Layer 4 of a small transformer language model trained on English Wikipedia (16 layers, counted from 0, width 96). Numbers have three digits each and are written without spaces.
A neuron's activation on a vector x is SiLU(gate . x) times (in . x), where the dot is the dot product.

Input weights of the MLP neurons that the questions are about. A number n stands for (n - 500) times 0.0014.
n0 gate: 646664390355628529599599422815721496558438393475545312492248634373682496688404586634310302484415186593575556612446783516468723167420320424454551648604550576390216554396568737829324855389487614611475404555479589434389541454466627380356361366551488434669402536475601716410513538516364513291
n12 gate: 226508600430390716419348525431364530615855475422624483646076375416504300354739580620608327445454573587806363654701608513488496390375374573753595375713381470600500606757678219628479628614496504425568526181603491572454496643276400559409461306360685351331583533496453462589698561302572282647
n26 gate: 598535596304604198232350508311442508286365345413572798504550630400508599412445438356389597454383610474512484460340654611455453458709538611300480587541551579607347589828369290551308762558563678681453791327634552616804535591564401516385602532468500426492684747524508496523448476562326424450
n39 gate: 570330690711480635426313646675631587319700631346368472488365425630617479407397443636513471411428471312200411500409604524381729508479597254790291600423475508437545611333090475434500727565438320614475413654504496329532679625483504365655562572551622225565833662584500666630517437252700559577
n48 gate: 485534548343476340749539774663370470485733578574657750762904475631505540731358539476450660249125579747446434434397490524571465781535615227544739520597681609345357549393719406451914677602545351414529327732352360335737137574288510515425480343540288695529460778649376466752616621553544811688
n70 gate: 610492454651554465419573370543719504484330345421417316669659586608524663443523581326441678127360480379628363311543512236583449415488431441480694488447461291651512523407607231465547480253516373608707598382457286311408589555420750647417783343348650535577376399540551469461605624689295640366
n82 gate: 453509564229551385551763564980545167775680458514437482476676448564704562377314431645405486606622327328639659606449481742581443491604326406603301236360365443666612546665647557411852397482783491452089158547500604357422689627677400361272500664529684407592605285462448674334418682514477271596
n95 gate: 475438377387467355488405570517531563575165413327459463365604433607564453725166653431835574533261504484333340763450437598609179488352533475416504767478354479594337392457636504559643504330475445358303555635395636409541578547328696367283572305457632770426444809428500578417457642611628834694
n203 gate: 260484545309558654575454554644544390534720666721431710551284306459351538525617227533526442393488542748366509396626708512258564413254570572454517492487700483534450479465330526261218395542534687582408854644614380106413608598478752442483356292474372404736530629602534516777409539632479419355
n206 gate: 523370572752414414582419379601548523587568563801305679583604509311351575433445265700908618293496220735404491538491431558667652622574760343693356639628673366449477786581625440646417505477482597570491652459762105527482550514181319364626426505280675627495673632519514348717420064495500692649
n212 gate: 559264423380561435500609530424507586634612313503460429465439617585622388366606405467514439459390724357397546457325479466616694723666544490438531451792551559476741374247416584411545576527510354666596552389600689534348365569652395179409662418553541647520542520427451655622574479598378465436
n223 gate: 451215585588590575564750341454504625583671485603511385447732371433358492419508604668576634522573451555609656294409550315366603236489504637508477504684545279688485680657401382398587432280694244655500599466481546578262493313407151538581322574454530504340596684359538459496547469541392639519
n224 gate: 312692648516569363496661384599353615565536326537326560484443619653467429456480395464438427436524529484784298525337500492339397592582504455774219294779569508579815285390380636692451549613566517571565701389755417419424584372613226484272176589387668391508375465421541436653588349219443304360
n255 gate: 379478551516452481532461583221379618415223552352566599733545412664347639561386423519688677458396569532519540416520391564560388731431577503379500688412659470377396672341569566471451582429678368510604588346441576548564577404547563626351539567473631419490277419348428465439497350439513483670
n303 gate: 444284597604415154573555656687473435552509487300563437987684617300417733635668504479421266657567474383509500424353640496297504653639783334379544552464551439640366354522587644435764461299287609491418431509530469308453423348345487659601457460482233311343518864282543530372424305517611311411
n314 gate: 355366669305376508388572575565244658512317277614441591569269213345373373520596452562688265504636573570376670471387565543577504595610382508520692419421392455533399568521488178359415311313277533636560480557488586182488623594611434720447273438772358400429512249602439465464317413341755578445
n331 gate: 704323767442691309361414467668380570327536474554461425695464379484575351337433500568578553516539533558686287438530608601551379559369422547728564453462613661398507560234409672597433513408473551298527443278658568526464490581596453444636383455620467517391548516382530340470373428595662483375
n362 gate: 412417354513609548494743481588370513645468474650503516471535445691329451329445605594385583299638588447294523457387618617351396506399354392562539467534555337523555423691408510532558539567484513367529643627637651567277618683576352487543412490503516413567388547618790462455593546369564249494
n378 gate: 685558634553473364628635542457782508672399430354697592547740630438623596462418515576552543392375649553290383532508278439432350512536216559590567441334566579349864484411591575825398465461310342637543461551445361550373666429572675477659591415436600687643592541686670534461625364755512524816
n379 gate: 089453677585456639376575287419679496332734345321367528338512613567664414642620345496419305777589564434388575541420281693562480654699402561254488467425400468386564516408533504673153472683423374409605581504597606587460393565434422624480633296372618464290290512341500535666313652528492648706
n383 gate: 494531574503384444412700469631480420585224403292654528350491545600519503543604419525741365569577595439349471562497423658518449619251534256430522420592405634629500585526522468449373436491490522484567532430411371447353534548679590402610765497360590513666487652323497540366647516375513581491
n0 in: 658532357398558601518507389452674537339482344567606532537551327388563597471515514457611789511323570489558515372269637597370459554474915559540670360587445530348643442602333607467500507547474522661379452773563262558442363555631299533515496387530557685532485595515345772457402444432171470345
n12 in: 336539543648435471562593457294411551460676565445451350375547478453559500354409601447463421550514803578377669526310592514602221518485457397595201345496460669274216377685544611405489369680621496567365507496595552619686662533616418753341573285451539594590541434308375650672515369522619541600
n26 in: 269547446468636390489427689474877642567383628384626416519452381471500406507385343486650515613482712798338312676522496544628493580485594425388504294473721410372556485562575752504459693452724500519622612373343764342529646346447345275455448615508551419456364550523485496511332432661625693427
n39 in: 420689566445238567526414607405700527327597762336577740382507356526504388629436459441573713370683277321444406632477607533573466522649533424455446473492583393404515380774737336594811504635317370415236409565386527541478459504515431650623485297465437271373423533592687596470469357597691600641
n48 in: 500372538125366358526388662741528553452625453610796743447552452620722651415678466394818750650635386420396253491631328291219408590478696403329676359514413447425578266617721496326421435366522390513517487544829323711611599597268602526496631360638402396706295679469359487560473371440569367350
n70 in: 523611478340552500590637496667615723564526433515602375738567621482508485574380430420321489456576342329481601392523648500381405433436346519526359948636384489313602299301245169451466594489549595307669504564576450355371570557292706724267526481392559396622608554553621529626566381493348512500
n82 in: 483459468540610647537708334338469691619366541433564597575692711472412433282611569296287471455612293568467411611384613746444371781429617492591592725547352704504665225380199638665645401643438437648376550853757454537626410721475693582483380359500528660614411520554708609435679348402573462695
n95 in: 603697469352679519301539662468275433425640590520820423583558472597576412446618469405177465306607626314480528512406190392583643570540562492618381448471355635352469414480241600453358346519627397254398437373646724749299523317403684363536528650504442488380637541643345481539419302546788568423
n203 in: 548512520481754449667457520302415725536350532597415308339413275579537712841588646585808761622423729783333620562544322465562569547520653549428642423446548391435644397392553593360532452536447516484564568444492288551382559371541602420406568148566335496618709473743730480686289496595563324559
n206 in: 496729477698461207449348666389354488335286668516492554512402770531424524616524535531652633605435358443241696516516424705618468663130527372631568556566602572428532606484376392429619547523452504508863373627472480500450395424545456680500262447508388441274443458796464782333642306465516556360
n212 in: 469599598559575503703383551435374567616325476441553497644751601701584547264445566663688548515524705538582522575604441509635395503709497583387423318655445522485534403506485509537476427485675463588515592528399568633476365306441453500649546509566560515491291450475611500512481731566506422617
n223 in: 348399419360616319397452368472471458661558456559477520524306465585532609557538340417507524629573641370497329521703371308318455463344621465510444371511610813339421469493280625510427569490653688571369434701524448245344510323634419722426427340398473490476609467381524487459425482714585672571
n224 in: 558624412521318518689550440540569475565312279453360422667493337525566551567328351479394624436625312357604478634381413394580627560355644547558248296534604565606532357750423467432594442375562314433543605409406489596631716747445657554419572586330401604535239614624482588539444684337472551758
n255 in: 507542796620626587286484535585631677441690468619339427467442536330337437350363420661553271436459461547649641466549467449371414320523490510346533460537756401560487494581589361500507507623372450570555412520493331500503600487584566607334290436520667662548543447592444423346429447442468360683
n303 in: 454616344702485274545556500489476657659586312381566493665643630474500678731614421607535650470662580596640229422416596381423523470527522627626458462689534558376591406362619769538618656474550604399542496282626438624567406496332488145488492645749493674575477489431266344474410274272323605650
n314 in: 698480405513383390524801626437390556645428500574530385479486503435278345324497404587472558445671410413379632543514314571453455616825653654378437546403555374570427497543602504400274458630448437585594368385451556466367257521660380569500476267568674538473418374391601632712382596555692486606
n331 in: 484473536722564371543726576381431572373613546472413360478574419381538626576568546548531482622443385395679324484373390533488625518700530350786578393503272450478512509542469497627363494561566638487568466406665632445366222437624440420572647452522564405592639545491547561527331475408411557512
n362 in: 558407662592536442521461443429692525476467366264488602522357460503447372305570518429522445434441595509427424604632652491565559718339494494392506534382296670643617442433696401451518451442485584522414401778534497564343645646513640345562494522403440512678566506484401491573503437554570766548
n378 in: 671396367563372352426228730394247658412517362503645443479517688520580566397619554341586843708559483487415380461555534473543600356318493318456597493532693620538606524387362279343524500655483441521473514455479386490420668503392625341413593437605406486574500598604545563409444584426561660614
n379 in: 258537319456679366657433618325648439334645317721588607568638530452512581496643638540531392459274447511703150609515073518522530600295456557314576416367474706431474575527534504617424508743511595562409284606713416638511597546539504571542587305492645504414527410416416507426593473340571623697
n383 in: 578376528603551528526449323520360618494327432712375624711642500554652547444345562375421341475536535511554527621434520404459509492538368593598436433497563642535563377402448506483497359511590570488468385407448605372401523503630567491421708547744441389565435412640483438670559447548631389449

Each question shows a token from some text and the vector x that enters the MLP there. A number n stands for (n - 500) times 0.0057.

" and": 530354564515566647676452620140572506625535557550307546296598592252331560620587384527443447704416268530531519608486536462600608439401441294414370581628390468399456335526415456403500189439340522425711397552394321388545540393605388303623543769461306604614397393520395403511493411482519370635
Which of these neurons fires most? n206

" was": 569383544496401640597342499271600495574590406419390340305520409429360485480574549502237428504414361353567543636613669454603561379342346351266398571463303434511379409532573265370448263513294546530686323361517393390605624277644490405530657531441430687503314435489250347548378489588589400319
The most active neuron and its activation: n82, at about 0.59

".": 655486685411583674584474551401683625553445422481338520371506390434399494511593458571389368542376383333646389475578430532470581478310362408561207510638386578423484183730327509371421258325407573352477388408404319586757540382508218370519684609526435533654294486471441451475435486460674386529
Which of these neurons fires most? n224

" n": 578428407400463408599468445280736491460518515527572459387409419724343390511686607542344479688426341500465355655577457618444515465451400314635141623569348433564561320501506421414445299410423512320588613625554422738589493347648310482544579497513419657610302432621403324391233625599411386327
The three highest activations, in order: n255, n362, n224

"ud": 410556493352383574633640662391584680690703556421486466334646372642496390383575513441328439424379548559574286746768591462339488473507470387199401602506738458368429413473569254486235495465465494441532300472380491633506483490527565477518549717533561511478319328214366453329307350297363337519
Which two neurons fire most, strongest first? n255, n379

" H": 476438529587511512665490508426752397459456456549422281421502569390334402443615460457425458569308458529318410508573450649415555543375497284539394528756429603511467453552430358164438289508448477428461440612494295485690485327589399563594521539602504748515322443495535355341257539621356235469
Which of these neurons fires most? n95

"-": 662416481557527406788553444320495803741606701383486399476478524582454475494477523410374503498274328595458207509726432468557662533214408421554289600595398642416371310698432513284364448436293511309616352449624468604554481274516319474604409626565641573531455348624439527499520394572627353425
Which of these neurons fires most? n206

"y": 655685600555400456726393533391640769709446539469519560383459449592410431517542396385339753549413480368634392468551454558549481586450543387487140488480572552494354419734354584486399347381398485341392470594293429373287503184687387521733552570555499610447470609395375291204518460498482265544
Which of these neurons fires most? n224

"g": 611584399628514316512600742414453533607471714394316420459541598643257244523750557350452478507278748632492303562562512492527471416402337400469430464430633523548373561578532443443270271314472708489377583420373476528582541490615468655644532555617354702422562496212404348403484526441498254265
Which of these neurons fires most? n0

"an": 589547420607491499699610684409619654575476546439500502500496353572558455415647394420399462723430504467503455675700630573593561392270362364272374563603722356651417456638542337362290174464534571419478300538342369561414517526626467378360684714590493499591496479419396546290402343487429317158
Which of these neurons fires most? n383

"ation": 793406483797464621363492604386649611584286701431228341434612464392416338419456329462340606597376326421666379719450535422498500462430437537565514620650447358494466562519449423594568409468434613420480139496298520449560394488703187610556575512698710556487349373374365347385481362441607423396
Which of these neurons fires most? n331

")": 713614429625523590629371601539563413508509486265406563485555583533430432528655480605315603606466343434617230482562683569602342387341437333535338498587465507448458446792404305458451387492152575348451476527435302442534542161741329425562480540546501481666277493471413405282450503448608421488
Which of these neurons fires most? n203

"H": 453244360680605527573368500461650406625281492401311395430499585415364569385734525491412476652355522419395405529571591610356663785282484268526538440590454507403424530662586456448491283588510600446375217662444476456710420401439215583545711541540656581581427172507493412384514425589375267563
Which two neurons fire most, strongest first? n82, n95

"um": 480410590395694712482345491447623313578347656180389474386562431702319410414442600271229588596437377500408398690293559447481467744509291432699328564640500495335446497658478765325536533505487572479363419627353544584527360384496625539537542458654551588445293565639447453550498435636502198525
The three highest activations, in order: n82, n95, n39

"inal": 809240617555519471540318762525568369608698615455562493328633366480586480605382571488317371568469566604600454656614535491520644304524527444677682500612475414316489444687701465439436373524504534304466431530494419751508271479579354662531678592698628683480543413448251528565579476593521294455
Which of these neurons fires most? n48

" Mar": 430535396478591548549391603332719367563513489583649396341437509639460348399585555363425515615502404593279332510570424458419458235425326458545393633547522626435409292677506219325482565454491497489478421436554319537556328343581674379581437702705570832560340484484432583447216339586441339544
Which of these neurons fires most? n378

"f": 545452508626347463764423749327638590499569506609493455273485382479318485453623394308507548597492385553467441552522427546575620559559531517343283454696423544214227501557483431543493309629357583386591648342358390520695567410605438689650631571643651435553282404438599293294454538619553239402
Which two neurons fire most, strongest first? n362, n70

"a": 645618590487660772655532770367766790464545509586373541450465259366415456511599429358383546581353414397517333594603669571627576615493647363352409354636387460486439571663422385418409297494525463349391499393500469557483501431559428443544690590732478453641283538448386452486426388686456364359
Which of these neurons fires most? n203

" ": 586400520678607570681519734399741508507388625351434304543492432342410386554533437575385443617370475583536227622607642258471602495494295428471216626674416555479475422597335479398480342511312466430689485440594414606636444394746346441662534585408569589498367482476370440148272454469423434411
The three highest activations, in order: n303, n331, n203

"s": 543476509574613550698648454458395601547530621446313493585324274342434300480622522517452645443433530533581402717545567542621595397495345389575453577622297546480311329644397673399452350490341637253222393483418453539513676366637367539566497474671431900340433480332431323415605363572524447345
Which of these neurons fires most? n12

" |": 687469397501582521600402583324623471657487533349416455300604463465215476580553560482290437525250545305499375469606583549703567416394425465598466605598472508520507406663350441304578312591419641385588415533587258643556632302674461404570571521547390632599266421410369433395381484492608388423
Which of these neurons fires most? n48

"ond": 554456445605478582567556683516611448488442707323519560448464357402391623589448594510240531328309371591643336777659470557435693222457432233553452637640600562445487634500575477547240369549417570336449516560385403715353440509579439718502671483675693837569536298410418533352428474554455380388
Which two neurons fire most, strongest first? n0, n48

"3": 649582634539797690586563606392589502387568480510615572373465531511264474507576349329429405493509648386491425483752543436561614573393549370429521584684432535379547197631575416430406498540383502388550684423544318447668421316695233511601651680661512604596223479483430549373319392645596324314
Which two neurons fire most, strongest first? n26, n212

" K": 425603372574493540491448576320683538431427351484450287359524631444415236409636563415405331579414349576414381537517549555530590453459526208511391615727483548378514512512519472231380435468415490342510412547445231542803323337589404592555596539590393627489411335680471405497192489571430270434
Which of these neurons fires most? n223

" The": 619417535481371588482454478374656535365433414347445425339620465546435332536565443366254533521364421523438549485390443591500480454314514274571458586656360553364517343687462405357400366509468451352648279521444112559634542323575372432585570716592498760598473541564364541510278478516488286518
Which of these neurons fires most? n223

"i": 473382574605615607412617613486563672504465546505321525583649460679364281525536406536291585751229563422494482621643426515623559794401211259488423471570576414471387593492418426390384396453668414453408276599372478582465486472803445512666596727611472518717448332419275400492531440438311418331
The most active neuron and its activation: n383, at about 1.4

" r": 484318232491444466601639561488732571479426686490371323449380533572400340420479436474218409602337411574311371670608576462534605298503474379577388579618380571578510397511459606373430315603327503465567617530553516641693362239617275517523623620590479663604245596554437285576291517568681379357
Which of these neurons fires most? n206

"is": 594297518448408496702629500261582696575348473510494597465312367657429366432644329555293660636466444497557416459582604442479465790592530497515281555581639545461406405599548432364071239233373607386453469461487482488635414572556760415499671732603495577494509280279482590327485571605298287483
The most active neuron and its activation: n314, at about 1

"\n": 451474474610556568542476553384620569535367441489559244274472550404476602515538387521507345573209545509441380664735566406571451464342388505557360655572425577362575423785357332547473497445366519329436442509471395609849479318566369349610688546550273606519478613406253480459291722677564414358
The most active neuron and its activation: n26, at about 0.64

"===": 539327541531538675543635495311634634498655468324606220331641536355506556504688539437329542619366415403530408359640628502520630469245351553500373609488534437187519338676381433510491338410506501366607610390442387480615487478603158266712559441624411708458414456439361465288405471683564564424
Which of these neurons fires most? n331

"les": 403414573570424670673521601282497529547422520313374405542487431407510187546675489629259421407463592416572386703695579612674536359546335620413469385670456368371566358736390497410302316430302575548574302571412448616541423514619270534476561460712638605407324421448590331546389268465569333305
Which of these neurons fires most? n314

" 12": 589438537596562675606444585410669539603475557434457599484611505515363363599556410300479429462492417297494420605764466432682556495338362485508377659709422434415481464626429391332372412665400665477580574538573397553661442392596270528622615625578546901631387415557418454465272462600549313267
The three highest activations, in order: n378, n223, n206

"in": 466447529467499657474612636454450513542371634345632471372698351602323344535502638464321609692483458389362500824505385370477505640471225481817479542664531497556524567568381451199492366486313593488405530634580578599469474338478268545664718498629352775545447333648401481365512340541410343448
Which of these neurons fires most? n255

"d": 509538606510501526498671676456653544539298372460450398369462458467164540542538474267490457519380511501686250583722592466472743297635578271443335448579584674494335435574466513405431439397374540430468537459225310818534502431658347663638537637337606581536436369315521333641516385305447373440
The most active neuron and its activation: n224, at about 2

"ia": 437596282599504673499403567430488568593333652487331519575344413428405548444638400514187481533436493449482319559481641513800582633370508332539460446588526501478529502584570431509304407355633568390477068373317473740516503396568498441609681565567691621657411434382311477299331329490468274594
Which of these neurons fires most? n383

"ch": 453405282587451291505495642444591757643523643375463441469453460362395236506703547501506581486419579531408387571546466392588322458393270523533381406388811496495367234489570475436235293419439548346373588466195576498533393256483450615614257622540446537542433402315416178533460427644594323336
Which two neurons fire most, strongest first? n314, n0

"w": 542537342845593437563470633300501462601355500675386602387619429641442467398473486479306584578420512332544358576595684648491584200399398464335415421517610384428418316447346393437166387463461549433542360648090439510538426292402506513471477498345446419481426278398461356418265383500392273247
The most active neuron and its activation: n82, at about 0.49

"ter": 585413397560470212702659528362565539710521508446404707322407526519582331526462418321375591664425355584589390587420521399502433490329293616421516642557541771353308222590509368514524448363519466245403384482441580697475511470535392655692626688658424684511545608415398347655586431482619267311
Which of these neurons fires most? n255

"ar": 667512404597639489348421582216637548525584449506537513365404300613444468482553636412442598572384442616416296661450519421691476281502219458504389606570567547384049439466533345594758615552574583501346706550366516574566417395729396594561461621717305658438578495475384526535506308565652308404
Which of these neurons fires most? n26

" C": 406452508449506515533475565518766414344274444488325336430485568457375406326477502532385392596417474525322292489559454563455611500359505352610446588657459484410422368539465425145397346502440456433550497615524296600602436155626544492539463623607637734481406401591418407211311546619534337472
Which of these neurons fires most? n303